Layer 5 of a small transformer language model trained on English Wikipedia (11 layers, counted from 0, width 128).
Take only the direct path to the model's output, skipping the later layers: a vector added to the residual stream pushes a token's score in proportion to its dot product with that token's output vector.

Output vectors of the tokens that the questions are about. A number n stands for (n - 500) times 0.0023.
"der": 680,368,345,434,601,578,551,681,652,789,372,328,580,508,496,594,260,757,273,402,579,373,627,696,811,492,596,971,359,635,542,476,783,227,611,480,262,472,528,605,323,662,455,136,634,471,415,650,508,495,434,504,154,525,505,476,403,526,420,605,620,637,621,436,160,363,557,311,509,492,355,523,185,692,546,471,482,639,439,411,466,460,706,293,808,393,557,547,638,416,328,724,409,303,441,500,447,508,595,580,449,505,377,289,490,504,504,496,624,508,733,338,497,282,544,290,604,660,641,480,492,538,307,728,565,541,318,454
"ruary": 611,772,440,682,778,592,637,502,722,822,685,40,637,733,433,597,161,695,579,617,280,829,603,431,799,500,302,703,327,378,451,479,728,411,244,727,379,280,474,571,122,511,404,311,495,406,525,626,599,400,561,423,194,462,627,712,487,552,496,462,661,645,633,464,267,396,323,414,694,373,414,54,342,654,538,950,494,552,617,442,576,353,561,530,389,388,574,584,685,259,298,539,824,790,513,587,512,240,607,213,500,287,739,559,384,181,641,146,720,746,696,109,552,407,711,401,209,469,295,572,278,684,289,602,487,253,203,922
"\n": 484,433,501,482,476,484,429,551,404,505,442,568,453,648,448,419,520,521,407,650,528,322,413,581,505,384,421,612,562,587,580,400,519,501,533,402,724,657,475,205,551,534,556,575,447,530,448,497,503,604,586,289,625,322,403,649,616,439,562,641,368,312,562,403,524,444,447,551,433,462,601,587,648,379,720,466,386,243,463,666,501,557,465,608,529,523,480,479,592,711,344,448,528,141,521,531,519,605,476,479,610,551,415,287,477,581,471,486,623,363,442,478,490,587,314,576,716,558,523,537,412,360,587,606,596,501,558,481
"hes": 344,517,658,765,659,407,436,639,556,870,339,401,647,389,445,692,599,384,685,466,489,212,723,650,461,453,426,511,553,339,538,599,586,394,350,592,468,300,674,541,417,480,493,591,690,365,562,501,338,398,643,372,542,535,516,538,167,796,497,424,538,704,765,628,597,492,482,376,510,721,488,375,399,784,707,698,375,534,480,401,346,400,375,324,385,475,455,615,813,367,572,549,416,246,519,614,354,747,459,71,385,387,520,539,403,458,625,640,697,478,554,501,545,578,774,287,468,200,297,475,357,578,336,548,132,289,622,548
"levision": 555,606,403,719,779,460,479,485,446,527,663,161,625,728,725,285,535,865,781,323,346,441,689,726,419,586,580,689,173,529,549,511,466,230,317,634,661,420,498,765,160,497,290,628,506,442,429,595,476,570,458,370,671,478,735,731,647,444,411,657,543,567,582,688,335,531,502,185,535,590,455,419,507,702,688,464,383,424,742,577,419,380,598,570,192,289,407,685,604,366,348,681,546,492,535,639,404,173,599,237,392,128,390,535,461,511,653,472,445,612,803,147,306,320,711,437,452,349,348,581,497,774,210,785,334,313,310,571
"ough": 381,351,489,692,461,591,455,568,430,440,436,330,603,453,577,592,582,458,681,488,547,633,524,461,490,607,492,752,422,161,227,582,428,351,403,800,540,434,554,372,554,622,477,315,539,547,713,606,468,623,527,569,252,509,706,449,568,693,550,671,737,637,570,505,228,313,292,348,323,718,368,474,653,589,633,449,395,558,406,281,449,310,725,178,487,393,516,456,396,483,576,713,857,373,538,755,380,364,569,528,813,363,364,428,420,476,547,328,665,527,484,306,578,625,623,290,559,482,328,504,473,813,285,429,514,496,382,581
"ure": 254,662,397,429,563,300,407,423,384,600,508,420,495,492,403,644,589,565,779,398,328,467,357,537,578,757,499,457,519,315,514,766,618,507,325,434,317,665,427,475,151,389,426,328,380,431,625,474,634,347,462,542,544,526,651,652,542,523,536,214,451,483,490,512,406,511,393,655,350,550,405,434,371,726,813,731,597,381,618,239,623,435,523,463,525,450,509,534,648,598,499,523,543,371,468,689,634,737,394,516,602,461,672,703,479,650,413,559,568,740,511,208,275,556,637,334,412,480,435,488,647,445,207,638,390,673,636,421
"illa": 527,625,442,446,525,656,454,644,320,613,569,299,650,490,525,685,207,660,373,492,378,443,541,641,535,617,355,356,413,619,435,571,429,363,323,539,454,496,513,456,445,460,496,559,560,421,430,620,549,368,581,500,374,516,826,582,469,704,372,460,454,449,535,395,354,367,491,481,413,589,466,280,388,625,473,613,373,599,397,340,590,513,503,240,453,555,364,721,831,512,487,858,522,524,493,595,499,523,463,567,276,375,457,341,532,599,615,500,670,546,601,539,570,602,436,608,496,367,285,482,634,691,311,631,465,444,477,578
"ren": 478,642,627,461,658,449,465,551,589,789,361,297,566,530,652,402,390,530,642,307,287,801,700,387,680,531,285,372,537,433,344,448,230,369,605,465,367,374,512,494,514,686,187,431,377,470,287,531,543,411,490,651,334,500,572,482,492,627,662,541,572,640,597,676,511,369,528,397,622,538,345,428,526,626,694,640,281,464,429,411,405,445,611,377,516,388,599,681,773,399,554,578,414,397,563,664,223,359,697,483,584,486,643,484,565,544,402,441,555,451,358,401,513,388,518,530,521,434,529,585,399,652,652,807,419,319,589,414
"ican": 453,623,757,562,607,587,560,757,492,537,498,322,464,675,805,282,469,451,608,651,509,446,673,731,437,653,395,719,448,354,379,461,707,574,403,658,374,552,489,487,466,461,528,293,860,322,687,792,608,516,743,588,146,738,662,712,592,624,430,611,384,297,440,509,472,488,281,405,357,914,307,444,541,867,597,783,287,484,825,371,743,529,514,147,212,310,580,487,729,396,457,641,659,394,321,662,361,256,435,548,258,232,476,352,380,609,756,400,569,486,509,416,263,217,536,712,214,324,327,581,454,543,327,305,283,187,415,442
"hyl": 600,684,475,592,702,570,656,504,696,831,671,264,733,473,624,227,465,459,790,628,368,642,489,533,688,772,474,743,385,448,406,576,619,572,353,595,524,374,600,423,480,330,480,477,657,414,552,554,705,260,421,501,314,653,611,702,553,536,458,601,412,606,761,528,356,281,636,459,633,828,416,527,291,672,606,651,253,530,511,376,771,259,507,472,146,526,415,300,672,366,285,469,571,301,436,570,419,566,687,421,322,431,193,440,421,317,298,493,442,514,836,438,482,730,336,364,428,136,219,556,334,787,517,498,634,48,373,435
"===": 492,483,587,752,514,447,591,472,577,512,822,421,339,436,499,255,577,540,325,600,446,342,696,534,640,473,510,700,301,606,609,351,446,438,360,387,690,723,490,488,589,465,400,471,460,245,419,438,480,634,506,420,443,475,590,568,779,494,647,443,375,440,510,696,131,655,432,326,438,460,506,349,353,457,694,683,560,387,441,338,507,415,420,321,455,716,528,515,612,500,444,575,712,352,535,655,511,622,360,471,460,383,364,522,564,428,419,634,592,334,680,338,558,320,429,381,604,553,517,581,485,602,425,522,561,491,679,681

Each question shows what one neuron of this layer's MLP adds at an activation of 1. A number n stands for (n - 500) times 0.00088.

n343: 409,413,452,276,435,516,510,506,412,647,455,421,372,673,561,566,556,487,484,485,510,762,484,471,384,478,418,433,433,533,584,289,378,364,418,523,405,471,313,476,300,401,608,692,379,416,534,476,408,385,678,582,587,677,423,675,735,414,553,392,550,360,519,403,488,454,425,468,422,562,577,471,462,602,519,461,439,579,368,490,538,661,571,366,638,513,379,407,619,545,497,405,506,576,423,360,669,327,173,636,551,344,707,532,468,402,458,503,410,379,547,386,584,638,638,393,485,494,543,425,551,518,488,581,500,500,553,372
Which three tokens does it push up most, strongest first? "ure", "illa", "ruary"

n408: 368,310,734,649,327,515,318,608,401,362,484,467,497,583,613,688,338,500,378,422,556,586,439,412,551,616,482,420,713,524,576,521,572,639,342,451,458,250,376,515,375,514,319,597,683,532,389,576,481,610,566,568,523,476,340,427,475,372,461,596,588,618,413,514,467,401,611,349,418,641,647,525,494,468,466,560,393,516,638,340,646,302,548,457,581,494,363,600,466,408,490,479,581,559,555,385,500,365,394,506,468,525,532,647,294,640,335,565,482,437,528,545,617,610,557,431,603,459,500,545,409,552,353,290,459,466,476,500
Which two tokens does it push up most, strongest first? "ough", "hes"

n153: 344,553,305,429,477,598,579,411,650,376,476,358,562,530,567,259,535,482,509,605,506,458,641,669,390,423,494,440,386,514,597,521,385,503,619,632,708,485,578,416,578,300,558,478,317,479,385,427,377,466,448,589,448,431,552,426,566,518,599,629,343,752,595,384,639,598,610,482,456,451,543,419,449,500,367,622,577,503,454,658,350,494,427,512,454,448,312,608,648,433,644,572,494,476,642,487,533,682,406,617,466,518,547,440,443,626,629,417,532,421,515,436,488,512,456,486,400,518,506,414,434,514,467,177,689,569,473,542
Pushed up most: "==="

n244: 365,628,558,419,416,580,523,638,591,467,416,314,521,456,597,445,687,390,516,554,439,536,557,361,710,475,553,513,706,442,441,541,508,441,574,622,612,328,335,431,543,513,551,667,437,618,545,494,695,467,420,639,294,516,480,522,450,436,646,652,602,475,379,556,417,514,534,447,394,574,465,608,572,466,530,573,590,558,484,616,285,530,551,470,505,363,568,521,310,500,445,425,522,368,523,481,306,408,515,469,576,652,506,506,533,566,489,402,554,533,563,478,393,560,393,508,437,378,463,528,683,536,479,622,447,497,443,492
Pushed up most: "ough"

n400: 405,289,413,449,556,510,473,471,425,282,668,557,554,367,332,353,613,497,563,562,561,513,409,722,715,582,534,396,454,472,500,390,632,516,392,692,475,548,510,605,888,570,435,573,536,402,331,405,573,467,537,643,588,420,510,484,362,503,562,599,403,421,605,645,429,395,699,588,500,546,596,583,704,520,396,331,561,577,500,413,446,290,528,595,352,555,470,694,487,392,450,568,481,382,348,585,580,545,370,494,533,579,616,359,567,331,441,433,428,426,337,590,484,509,543,654,470,284,442,622,574,447,473,434,610,478,456,426
Pushed up most: "hyl"

n317: 481,440,596,626,551,630,527,539,438,357,365,356,435,480,570,318,566,604,409,342,380,679,403,503,394,474,492,425,583,353,353,403,503,663,587,369,612,506,422,511,569,492,368,588,368,541,517,337,584,646,581,468,575,492,591,715,549,453,608,468,552,509,621,452,531,458,596,488,574,476,553,599,303,500,537,350,394,407,405,558,291,538,520,420,433,418,503,756,540,485,555,483,654,604,451,559,430,447,420,395,401,601,383,272,727,477,470,595,582,415,523,559,491,540,593,626,431,553,531,452,474,462,584,565,594,509,420,585
Pushed down most: "ure"

n280: 526,506,549,549,684,409,475,556,571,650,571,378,588,347,558,312,506,415,560,568,423,545,339,552,392,476,517,541,636,413,512,420,374,568,418,522,637,469,646,383,544,614,571,367,563,565,380,336,467,401,503,611,671,497,359,527,521,473,610,646,388,481,536,489,541,512,348,506,652,525,518,543,285,516,605,707,471,640,509,551,591,310,316,542,570,448,466,627,362,364,430,491,576,512,392,460,463,497,379,552,339,456,579,430,479,379,578,642,420,491,388,654,711,449,418,582,558,616,249,441,515,576,252,572,435,451,554,402
Pushed down most: "der"

n434: 481,569,552,500,393,570,669,466,422,338,334,489,374,593,601,436,578,615,476,340,715,527,488,411,594,479,578,558,506,733,565,610,322,270,509,522,597,482,582,594,573,408,420,529,594,373,620,429,354,531,562,440,444,629,429,668,653,421,503,476,740,522,512,329,541,685,377,398,509,563,609,320,382,427,602,426,383,363,297,625,540,447,473,419,429,451,478,471,344,646,350,509,399,619,548,522,500,599,371,575,612,357,399,558,561,436,310,409,509,500,494,551,553,416,338,523,509,417,582,547,482,427,585,606,621,418,524,528
Which three tokens does it push up most, strongest first? "===", "\n", "levision"

n437: 485,670,441,433,550,590,565,681,326,609,380,520,338,494,551,592,392,486,686,412,620,354,575,509,448,581,627,616,441,646,386,434,509,606,447,405,636,401,458,413,664,627,270,635,593,557,538,728,486,539,484,363,497,418,657,364,497,746,415,618,669,540,421,523,440,399,505,494,458,547,437,489,497,474,391,454,538,517,514,681,342,424,390,472,429,377,683,500,600,592,597,478,611,565,461,517,562,343,484,387,583,509,520,526,466,539,457,522,390,457,449,528,601,519,568,416,581,528,546,488,565,497,579,512,463,480,567,400
Pushed down most: "ure"

n146: 564,641,463,497,382,537,470,424,466,517,416,558,635,611,378,446,508,437,427,392,384,511,539,353,481,460,470,508,522,623,471,604,529,570,691,572,409,491,257,522,304,718,550,578,509,561,403,281,497,578,458,457,624,544,387,562,497,399,366,431,536,280,309,537,294,473,354,593,368,601,367,391,597,428,540,552,530,555,364,476,414,519,506,302,589,497,636,609,486,550,410,508,523,717,543,530,408,456,503,402,484,418,518,503,350,517,494,455,480,523,503,548,544,582,561,439,560,390,519,355,425,548,511,338,651,678,435,465
Pushed down most: "hyl"

n403: 569,503,522,452,339,508,545,346,420,527,423,542,574,591,533,415,638,365,559,610,516,452,580,407,526,479,629,459,580,451,651,487,271,577,594,648,607,443,492,414,478,530,432,500,581,475,451,489,594,508,529,682,627,380,486,505,665,606,450,473,477,425,462,425,427,489,370,681,328,584,479,516,538,399,609,525,386,560,563,378,446,494,616,511,487,492,592,464,492,519,540,505,576,497,651,436,527,467,400,464,592,423,309,470,400,460,561,299,529,612,686,405,481,444,620,417,677,329,420,572,584,622,487,583,610,554,620,527
Pushed down most: "der"

n507: 526,628,661,523,515,368,662,387,454,604,525,306,485,430,466,410,488,417,543,476,612,611,585,360,378,277,515,609,701,453,522,461,410,733,475,461,444,372,426,616,366,412,470,619,577,601,586,464,426,437,488,659,395,482,506,406,596,602,464,596,296,595,595,551,443,348,488,462,461,612,628,602,374,387,369,475,722,404,634,549,577,417,669,674,470,559,668,679,330,525,545,425,466,445,425,413,432,462,554,612,515,547,455,317,472,583,623,362,476,559,512,494,487,607,461,283,529,627,328,586,481,511,491,529,368,565,722,569
Pushed up most: "hyl"

n420: 638,500,646,739,527,540,451,427,438,311,594,566,483,537,640,419,673,617,406,476,428,500,461,537,545,616,509,559,438,615,481,660,569,387,620,588,449,516,522,524,455,520,416,397,359,318,343,431,475,644,351,393,347,500,566,521,253,745,509,571,549,626,543,600,356,636,445,475,467,567,431,756,478,580,421,400,444,463,625,584,553,467,358,552,524,338,446,435,281,623,545,569,438,451,365,571,515,487,546,650,383,449,651,506,593,512,462,387,370,428,608,367,330,546,386,506,544,450,547,560,581,463,405,646,575,587,473,753
Which two tokens does it push up most, strongest first? "levision", "der"

n91: 455,671,622,444,609,575,582,376,455,626,394,585,768,685,702,517,603,438,471,525,447,448,516,483,468,539,319,396,462,509,503,298,517,497,428,469,465,526,405,494,378,479,363,333,402,270,368,490,549,488,443,357,404,639,490,578,638,431,522,621,627,591,383,421,522,450,531,201,436,500,481,660,578,527,384,537,607,461,551,348,569,539,430,671,525,543,375,544,613,617,664,538,609,330,680,387,270,208,467,500,438,259,449,431,638,438,393,461,599,441,526,519,480,448,513,573,581,566,726,379,385,651,607,624,537,631,487,440
Which three tokens does it push up most, strongest first? "ren", "levision", "ican"

n285: 546,371,488,650,643,416,555,614,348,491,431,375,523,488,751,477,402,394,454,455,509,481,671,494,401,497,568,580,450,390,468,491,560,519,441,559,629,472,665,539,722,477,533,500,661,620,452,351,683,355,488,395,494,557,582,485,643,550,391,478,337,672,481,414,479,605,562,560,344,779,338,708,609,396,586,601,443,512,341,588,310,537,473,460,515,387,510,589,818,529,568,563,397,460,439,445,634,547,600,402,614,500,516,609,444,587,510,488,543,569,438,494,468,362,404,398,612,375,524,692,569,552,408,656,484,612,638,362
Pushed up most: "hes"